Layer 5 of a small transformer language model trained on English Wikipedia (13 layers, counted from 0, width 96).
A neuron's activation on a vector x is GELU(weights . x + bias), where the dot is the dot product.

Input weights of the MLP neurons that the questions are about. A number n stands for (n - 500) times 0.0026.
n56 (bias -0.031): 423,724,548,328,511,452,405,569,595,602,565,713,520,639,344,429,536,471,425,477,570,570,398,389,485,595,258,392,523,659,545,645,518,407,460,565,540,427,368,433,592,640,296,460,437,533,449,386,524,371,388,638,550,355,606,474,568,508,488,621,630,464,531,389,489,398,426,518,413,415,401,529,544,631,591,459,459,699,457,579,489,621,511,403,555,512,360,587,468,627,481,298,561,475,640,542
n130 (bias -0.010): 628,688,686,544,461,481,403,637,584,574,456,540,415,493,479,444,442,352,354,611,639,476,444,420,510,551,516,489,636,455,361,476,470,527,513,466,451,626,505,534,547,502,423,554,366,669,557,447,552,557,464,474,383,536,395,431,641,525,445,475,477,335,523,542,572,604,339,522,470,542,498,534,498,349,463,424,543,392,358,451,530,541,472,520,381,478,573,477,466,490,513,542,498,518,588,505
n156 (bias -0.042): 503,433,440,392,507,543,540,403,577,507,627,396,330,500,446,620,596,598,700,557,388,618,320,574,388,441,649,574,402,402,575,500,706,375,695,651,497,344,520,542,593,475,697,758,334,623,378,405,444,340,538,404,639,414,669,581,418,539,342,496,585,596,477,523,625,418,520,334,372,525,598,435,668,362,408,357,481,273,549,434,510,548,425,404,456,344,597,586,449,493,597,421,585,750,317,650
n158 (bias -0.046): 353,337,390,487,334,573,569,533,532,521,495,514,564,440,536,619,487,593,500,634,482,446,523,373,466,519,380,453,442,462,414,611,258,428,531,587,569,627,434,507,436,430,430,525,485,668,605,503,686,543,471,467,479,429,594,386,595,520,478,530,450,513,438,419,488,561,639,511,568,546,505,610,455,418,545,361,705,391,663,472,535,691,490,478,456,474,615,384,461,558,375,545,451,605,418,471
n160 (bias -0.028): 639,554,419,593,714,512,329,311,526,574,699,557,318,512,500,549,482,485,745,524,488,545,494,527,476,284,362,506,488,357,355,464,599,472,454,527,609,436,430,562,588,522,625,485,438,442,420,365,500,666,690,591,725,361,523,533,491,488,506,494,480,454,463,419,619,544,471,604,627,491,288,422,509,466,572,604,511,527,350,442,433,373,503,367,497,242,514,560,552,630,471,602,503,428,534,531
n174 (bias -0.059): 365,317,609,735,535,630,425,493,268,719,503,252,560,518,572,518,437,395,552,614,514,644,307,464,351,585,484,545,538,564,528,493,459,722,616,613,464,433,379,445,560,395,327,426,674,617,436,540,523,485,585,394,511,379,440,287,485,674,571,729,290,529,369,708,373,508,652,555,507,489,482,409,515,581,626,490,449,482,176,394,257,515,656,497,468,381,607,324,508,628,631,426,459,636,611,749
n177 (bias -0.032): 470,500,445,376,446,614,810,483,438,262,517,373,575,334,616,530,330,561,452,427,459,667,434,343,373,440,532,598,679,552,472,404,552,509,554,660,434,638,638,422,555,622,448,575,555,443,539,491,375,594,464,390,456,378,523,424,500,610,537,396,358,649,593,574,514,575,374,461,558,622,485,364,545,584,383,627,467,582,420,452,589,541,503,553,617,571,455,360,538,441,525,437,396,590,560,346
n185 (bias -0.040): 715,292,600,447,477,607,388,527,491,525,437,547,520,618,391,298,524,579,680,524,514,466,470,506,469,336,360,438,550,496,593,486,394,493,406,764,754,500,706,627,712,271,529,383,389,437,479,493,464,404,420,311,510,444,759,387,517,460,439,364,407,416,418,373,419,500,500,672,460,518,524,389,483,500,543,465,487,503,464,384,631,427,586,555,650,658,276,722,295,507,705,624,572,401,735,560
n210 (bias -0.029): 570,599,460,545,443,458,568,470,502,497,574,492,545,559,394,391,568,446,537,659,523,602,450,384,310,445,559,556,540,472,555,566,423,455,556,549,460,432,402,454,583,359,271,607,432,552,476,477,577,484,620,588,426,523,485,533,627,682,529,389,465,451,542,532,575,516,585,333,454,413,584,423,575,565,334,301,529,531,599,503,438,536,623,440,434,480,458,424,674,567,552,348,476,608,612,461
n277 (bias -0.042): 425,420,586,595,560,598,737,562,539,293,371,650,544,488,485,560,418,414,557,409,512,592,402,500,658,597,431,407,669,335,488,754,503,439,535,602,515,426,570,331,506,546,460,706,526,587,521,381,383,604,528,421,360,446,430,497,672,448,623,515,491,536,403,303,508,472,532,624,238,346,574,455,497,418,422,380,508,357,574,542,457,680,583,514,488,556,509,443,471,536,446,454,602,520,418,473
n284 (bias -0.038): 635,642,553,444,347,550,383,440,431,447,605,468,530,549,599,645,389,427,352,353,397,497,462,434,509,491,520,379,629,615,532,581,484,649,447,500,419,450,420,514,574,604,554,539,390,558,437,479,390,647,517,452,768,592,568,409,731,597,421,475,418,460,442,278,566,580,373,457,497,667,645,552,432,444,447,551,460,573,487,635,686,375,299,520,533,467,360,397,602,390,675,341,547,497,605,322
n324 (bias -0.060): 411,378,315,754,500,408,538,372,494,457,500,615,469,620,573,511,554,517,631,469,388,517,211,446,525,514,527,570,371,598,350,465,500,414,631,660,562,354,576,590,541,471,354,335,521,454,395,461,489,406,503,510,345,418,610,665,764,486,237,591,639,375,490,374,477,385,644,468,576,660,521,507,336,661,599,484,460,296,665,187,551,450,318,553,650,447,624,600,633,808,425,544,361,524,450,601
n338 (bias -0.027): 455,520,416,426,549,665,500,359,512,277,641,554,366,521,567,410,524,436,607,574,531,622,414,586,561,462,391,600,618,455,480,419,549,281,401,390,500,613,453,597,657,677,404,600,557,548,332,534,387,350,456,517,422,339,633,378,614,441,415,461,530,690,474,540,577,676,788,497,543,535,181,497,497,493,451,704,752,425,419,474,490,582,242,535,476,469,497,471,500,696,649,289,415,516,309,486
n355 (bias -0.033): 318,474,563,550,575,566,525,560,576,421,404,364,623,523,586,337,461,625,414,430,651,462,612,518,587,572,305,579,379,704,531,302,503,566,497,559,313,568,525,576,348,453,473,393,551,559,477,403,667,381,425,509,426,640,453,266,618,429,487,497,413,422,626,566,378,544,513,815,422,437,526,571,588,421,450,606,443,642,594,318,356,257,695,321,436,465,602,480,472,581,479,622,534,667,605,523
n357 (bias -0.039): 390,352,552,478,410,533,558,472,426,487,278,313,531,447,463,478,478,460,595,574,463,432,452,554,584,576,524,618,473,552,392,432,612,621,358,701,589,641,305,476,607,549,717,503,485,594,558,624,448,503,619,427,622,352,518,475,620,350,390,371,663,591,559,255,321,596,415,405,542,613,317,528,563,544,651,710,480,578,435,733,515,324,470,441,565,494,452,493,483,553,477,648,481,386,465,529
n415 (bias -0.045): 527,386,509,427,397,649,552,448,446,497,543,550,422,438,535,683,419,541,610,747,600,521,494,556,538,506,283,506,454,467,451,325,479,627,680,473,474,628,367,570,364,555,589,365,639,649,689,556,430,494,412,714,470,461,333,485,545,457,335,491,397,437,401,595,511,681,443,362,524,524,518,527,566,380,566,434,365,594,420,414,471,699,525,442,544,473,379,456,417,390,506,546,408,653,437,615
n426 (bias -0.034): 569,345,626,547,426,715,517,665,570,593,497,703,374,394,531,416,486,299,465,469,514,639,544,431,619,691,609,454,451,576,508,548,336,491,487,388,492,668,611,279,508,382,411,428,458,445,559,477,397,614,577,628,403,474,517,421,468,467,633,476,382,566,606,312,543,386,652,514,472,418,568,529,457,399,544,505,566,563,577,469,528,497,645,414,387,426,457,335,436,491,449,506,615,500,517,552
n442 (bias -0.020): 639,615,390,591,562,467,611,617,503,525,497,519,509,472,533,531,519,473,355,506,674,433,438,528,503,435,517,370,485,619,450,406,516,441,355,284,491,387,563,303,694,522,341,500,659,546,437,448,218,371,546,530,576,586,497,564,584,409,459,411,494,355,384,402,578,406,530,516,657,563,679,567,512,587,692,537,477,610,395,732,357,697,521,417,591,512,599,464,619,651,490,305,443,456,435,563
n465 (bias -0.029): 483,554,420,392,604,715,497,464,411,362,312,603,444,385,710,620,545,409,535,320,22,450,546,531,534,408,441,500,409,440,490,430,493,476,500,510,599,481,457,407,427,668,475,530,543,616,632,661,559,594,638,424,493,350,629,684,541,406,280,580,353,729,545,454,713,575,457,476,570,298,513,412,602,589,516,506,472,561,360,445,605,595,578,637,363,412,506,322,566,554,622,425,514,494,411,593
n493 (bias -0.034): 584,619,324,503,653,561,659,503,474,567,517,642,444,711,254,448,555,542,318,535,548,405,503,367,404,555,418,449,526,693,587,444,290,628,432,554,491,464,389,500,693,553,401,485,494,506,216,604,550,543,478,494,536,376,427,679,545,540,329,463,578,600,606,512,398,367,468,473,505,608,530,509,458,482,523,480,581,476,463,542,491,717,603,379,559,324,466,592,406,389,401,375,584,431,524,417
n498 (bias -0.050): 564,210,448,323,555,490,364,414,476,510,623,468,559,304,706,323,657,437,458,404,557,410,461,476,530,596,378,758,617,545,422,653,600,538,347,531,282,317,536,554,470,423,437,549,539,466,590,450,538,486,497,398,345,378,638,416,653,568,552,507,636,663,577,565,475,433,588,438,379,239,657,588,456,459,532,519,770,423,427,525,307,466,494,481,520,681,465,560,591,639,539,722,587,455,445,541

Each question shows a token from some text and the vector x that enters the MLP there. A number n stands for (n - 500) times 0.008.

"op": 495,485,376,573,526,210,511,432,525,670,605,629,512,528,262,751,477,481,545,591,542,493,602,319,197,424,659,489,532,559,527,424,577,457,435,292,569,733,524,719,212,344,461,470,481,567,564,409,266,497,660,197,319,638,595,623,448,313,505,439,498,628,374,749,561,386,521,480,210,437,366,820,491,630,481,667,320,459,416,477,649,360,671,678,447,589,551,495,599,640,595,570,571,431,448,445
The neuron with the highest activation: n324

"f": 371,449,359,528,531,381,428,402,389,614,623,719,500,548,299,606,600,494,509,488,589,506,692,257,390,435,528,495,528,533,676,628,684,439,415,329,531,607,530,691,211,310,386,563,536,549,537,484,322,507,632,213,220,588,556,581,508,398,569,519,481,667,360,749,572,476,415,538,79,436,315,758,479,558,389,719,258,563,386,667,805,434,611,666,458,578,474,472,646,502,533,509,524,473,452,485
The neuron with the highest activation: n498

"st": 436,402,293,485,530,361,474,392,454,592,582,678,488,591,267,748,585,527,541,504,580,560,662,341,281,436,436,435,426,577,651,526,708,438,448,247,517,661,579,757,226,348,492,521,452,526,516,377,236,411,675,359,294,678,600,482,495,396,641,556,604,662,283,703,634,455,498,403,173,413,281,724,492,601,448,697,321,557,355,681,768,462,581,656,469,449,557,509,576,431,510,553,595,474,489,431
The neuron with the highest activation: n338

" of": 427,383,355,626,464,306,463,399,418,596,515,648,573,613,268,661,448,501,588,532,610,505,731,298,253,458,461,490,577,584,658,582,606,363,510,377,474,624,541,735,194,330,309,615,559,526,447,487,308,485,725,266,419,694,597,475,528,357,536,355,493,568,315,763,657,492,475,464,135,458,357,695,496,640,572,670,280,636,325,670,685,473,571,606,514,507,559,477,621,463,496,547,557,376,454,469
The neuron with the highest activation: n210

" her": 442,453,392,601,444,361,473,470,458,648,601,685,449,621,305,563,405,463,507,457,467,525,722,175,312,536,430,525,478,534,599,564,676,410,445,344,562,757,579,797,242,245,509,433,428,448,469,491,309,534,775,233,329,529,591,432,484,346,517,439,491,596,401,661,642,484,473,508,166,424,276,773,490,509,557,636,263,574,386,526,687,521,627,633,516,559,634,384,691,547,564,584,657,547,454,496
Which three neurons fire most, strongest first? n426, n185, n160

" pro": 447,351,440,620,586,391,442,491,443,677,530,568,491,649,277,720,424,466,550,537,612,420,709,292,225,442,424,469,490,573,627,555,584,366,410,316,537,727,535,803,191,426,463,466,451,532,568,397,280,440,677,361,386,515,505,630,397,377,636,451,486,617,332,741,690,520,458,428,131,532,434,717,527,535,628,686,248,653,454,591,691,393,553,627,412,464,598,370,583,571,439,465,640,550,427,402
Which two neurons fire most, strongest first? n415, n160

" h": 395,470,449,505,554,352,532,414,410,604,596,579,466,639,317,688,454,431,482,492,655,507,779,329,316,377,445,462,485,550,621,447,612,404,437,283,607,750,581,796,226,478,442,436,434,572,569,338,271,432,716,218,392,686,497,442,363,424,468,454,512,567,390,672,715,577,538,421,192,473,278,737,567,521,536,728,282,516,448,668,662,469,575,699,562,471,575,467,618,467,603,605,499,461,346,448
Which three neurons fire most, strongest first? n338, n415, n160

" the": 434,422,369,547,481,308,437,420,489,589,620,664,492,647,270,730,454,466,524,506,646,575,684,270,322,433,279,400,490,567,612,535,650,423,444,291,527,669,562,773,257,477,485,469,493,441,437,459,291,479,726,290,375,600,657,470,415,343,546,477,614,658,236,656,602,485,452,515,198,511,238,807,559,599,568,655,270,606,367,590,694,469,595,689,514,557,528,480,575,542,539,499,596,470,383,431
The neuron with the highest activation: n56

"av": 386,496,440,560,531,215,613,443,506,613,562,607,526,582,223,698,565,518,377,500,546,496,668,224,382,456,545,461,518,666,562,482,634,419,407,330,667,679,570,645,261,324,470,560,523,500,543,334,362,517,701,179,404,679,436,524,498,406,464,374,508,614,388,626,624,422,531,432,232,550,203,720,560,543,446,750,347,548,388,647,752,387,569,596,520,541,550,520,723,411,570,701,597,459,297,397
The neuron with the highest activation: n357

"ing": 379,393,358,608,523,344,368,398,465,657,573,607,519,476,264,677,441,501,475,464,624,496,635,361,167,550,515,462,502,586,578,559,584,332,483,346,596,685,503,813,208,298,460,679,540,514,473,503,219,574,697,274,362,574,612,586,542,427,596,328,511,673,375,748,600,478,577,478,221,392,258,772,465,577,468,664,234,551,382,631,679,435,554,570,503,544,529,532,635,517,534,562,550,564,391,525
The neuron with the highest activation: n338

"ted": 357,433,453,586,537,346,468,535,394,670,586,747,515,511,321,669,504,535,435,453,540,503,671,299,306,463,496,441,501,587,604,669,626,393,442,347,530,682,568,746,200,248,382,643,547,460,477,491,348,475,758,291,379,655,560,479,452,417,640,394,544,620,339,713,614,464,508,483,93,438,293,797,461,537,456,718,252,603,448,660,745,436,521,583,456,547,522,405,560,432,546,572,607,423,427,438
The neuron with the highest activation: n426

" S": 384,445,465,597,442,355,508,437,394,652,540,629,553,592,233,621,520,518,530,511,569,491,708,277,273,534,405,455,454,559,510,605,562,474,526,344,592,722,509,746,174,353,392,462,468,557,511,423,246,498,691,252,353,579,671,462,407,395,501,507,440,677,313,727,602,432,475,379,231,514,407,816,575,627,446,871,318,489,428,612,692,429,588,670,503,535,645,432,584,496,501,474,544,493,452,414
The neuron with the highest activation: n174

"i": 423,424,357,557,486,315,505,439,490,652,654,635,418,510,252,718,514,466,407,453,564,577,733,271,347,498,439,459,472,609,695,632,602,460,488,294,570,726,498,674,287,397,329,497,488,563,568,459,349,542,687,291,288,577,519,505,425,425,642,443,503,690,348,719,649,451,568,462,125,487,299,667,480,683,522,707,289,476,433,645,756,345,626,628,503,592,489,441,648,451,443,623,556,467,387,307
The neuron with the highest activation: n426

"p": 413,421,324,493,494,250,488,373,423,671,648,638,512,523,262,706,557,543,539,502,673,476,707,313,272,419,545,546,496,609,587,554,696,428,301,235,553,609,562,733,227,393,406,594,555,528,489,470,311,491,746,192,281,601,564,534,459,388,513,417,466,687,360,708,628,396,578,549,222,527,320,722,455,556,458,756,327,553,424,675,709,435,492,665,517,516,522,426,582,520,520,454,557,497,419,520
The neuron with the highest activation: n338

"C": 478,565,379,599,450,201,484,387,509,683,445,553,417,545,304,646,531,486,506,624,620,487,693,249,255,484,485,500,543,594,589,557,582,378,447,270,591,665,563,686,207,364,391,451,487,532,504,404,282,547,592,190,432,684,584,544,489,306,574,420,483,653,345,642,640,392,489,384,227,512,416,812,403,550,592,745,416,509,491,603,799,431,633,692,570,593,631,448,586,405,446,588,558,431,399,432
The most active neuron and its activation: n442, at about 0.66

"rom": 433,380,431,486,591,284,503,426,472,651,529,664,440,668,286,674,498,578,551,410,575,556,691,218,297,450,518,466,420,684,683,616,631,464,446,370,505,698,521,831,273,280,510,518,555,477,516,373,347,439,679,258,372,598,636,538,386,360,503,444,429,704,423,733,564,465,401,370,164,437,307,741,455,545,632,598,387,591,434,596,727,435,681,647,526,534,468,474,578,353,466,558,630,401,430,451
Which two neurons fire most, strongest first? n185, n493

"c": 378,500,310,570,499,294,570,368,409,638,580,669,494,458,273,679,553,503,487,519,529,517,663,252,255,451,622,508,534,633,683,534,636,484,420,325,614,565,461,684,273,333,443,515,537,553,501,419,357,531,756,185,293,587,601,595,424,334,513,468,408,622,384,756,714,393,537,480,171,441,334,688,480,583,529,624,370,565,401,688,855,438,619,711,483,544,576,400,508,463,463,539,555,487,432,402
The neuron with the highest activation: n465

"re": 384,431,409,610,506,373,539,391,459,682,522,556,474,605,255,715,541,511,487,526,568,466,771,228,277,537,606,503,541,604,570,535,644,395,512,298,744,684,562,700,265,213,454,486,438,530,425,417,240,479,669,363,401,609,631,646,438,383,556,473,401,557,416,687,561,440,421,395,151,535,434,698,465,573,535,771,258,455,433,573,767,367,582,681,422,507,471,467,552,457,615,534,656,480,378,447
The neuron with the highest activation: n156

"A": 535,460,462,597,508,276,451,390,479,730,524,617,482,638,298,675,480,499,557,559,600,610,677,213,329,502,380,382,543,571,591,528,628,381,473,197,578,739,547,641,161,466,454,428,520,593,541,453,200,493,544,194,382,506,567,567,454,368,516,414,514,620,374,674,560,475,397,476,183,525,373,787,490,670,490,745,347,542,401,577,810,433,561,668,511,549,629,466,551,514,589,453,529,457,443,412
The neuron with the highest activation: n56

"s": 351,459,399,538,526,391,506,396,439,623,601,603,564,501,176,631,477,524,517,460,567,534,703,300,254,497,468,492,495,595,590,688,625,442,435,352,554,699,529,683,237,284,484,574,385,469,506,481,258,544,735,160,365,625,502,579,523,344,549,426,479,594,364,747,631,468,566,408,146,482,305,771,566,562,441,720,343,544,464,703,778,473,637,533,400,494,595,494,590,473,513,573,570,548,350,463
Which three neurons fire most, strongest first? n156, n210, n277

"ly": 413,411,413,545,470,423,446,448,401,506,632,640,485,570,265,723,429,540,464,446,548,545,742,374,277,537,384,475,450,536,622,633,681,411,413,314,584,658,463,776,272,288,433,483,511,581,550,468,336,506,730,280,340,519,602,542,496,446,584,380,477,469,375,657,642,569,436,428,217,379,185,836,482,538,542,689,268,547,402,641,797,448,571,600,460,497,623,506,714,449,563,412,712,622,393,444
Which three neurons fire most, strongest first? n338, n284, n465

" also": 480,474,357,599,517,424,453,446,421,564,620,657,486,642,290,731,479,537,467,497,611,478,747,349,209,576,393,456,444,689,685,621,580,415,502,324,488,617,479,810,236,170,393,469,457,523,459,445,369,562,704,327,338,635,499,620,411,303,495,460,542,618,361,687,585,365,479,485,156,476,238,739,538,624,528,672,401,512,458,590,762,411,646,587,527,522,485,527,604,374,504,527,651,494,472,374
The most active neuron and its activation: n493, at about 2.6

"il": 359,423,285,539,566,289,511,436,513,618,553,672,455,594,334,682,510,609,504,553,626,498,747,215,246,542,515,515,564,614,625,480,584,423,451,315,618,600,456,727,258,376,292,498,568,507,604,485,360,460,667,222,453,649,561,564,470,350,556,408,357,620,373,745,628,414,469,486,223,460,237,764,406,552,488,616,333,462,423,637,800,381,602,689,490,570,555,602,621,491,491,551,552,412,404,420
The neuron with the highest activation: n493

"aw": 388,426,348,577,558,227,520,384,562,616,571,670,475,571,243,654,499,530,567,562,610,576,671,301,227,454,448,446,507,665,592,556,476,488,374,372,685,675,503,664,278,255,474,471,615,516,553,523,348,541,735,199,386,648,555,526,458,357,506,413,401,582,410,690,574,465,344,437,263,507,166,683,429,632,485,742,330,415,393,661,746,377,603,635,484,493,640,511,545,482,592,575,613,577,429,432
Which three neurons fire most, strongest first? n160, n185, n357

"ce": 423,408,424,540,525,407,512,482,383,602,602,626,423,530,280,649,516,558,566,405,587,533,766,248,297,493,491,442,440,577,587,620,661,357,386,253,565,646,441,787,220,317,369,523,470,532,539,465,346,541,707,352,345,579,571,640,454,406,557,378,413,715,429,667,632,479,563,399,107,418,331,716,482,555,470,707,245,521,500,658,746,378,526,758,460,599,520,406,605,466,571,563,605,553,426,460
The neuron with the highest activation: n465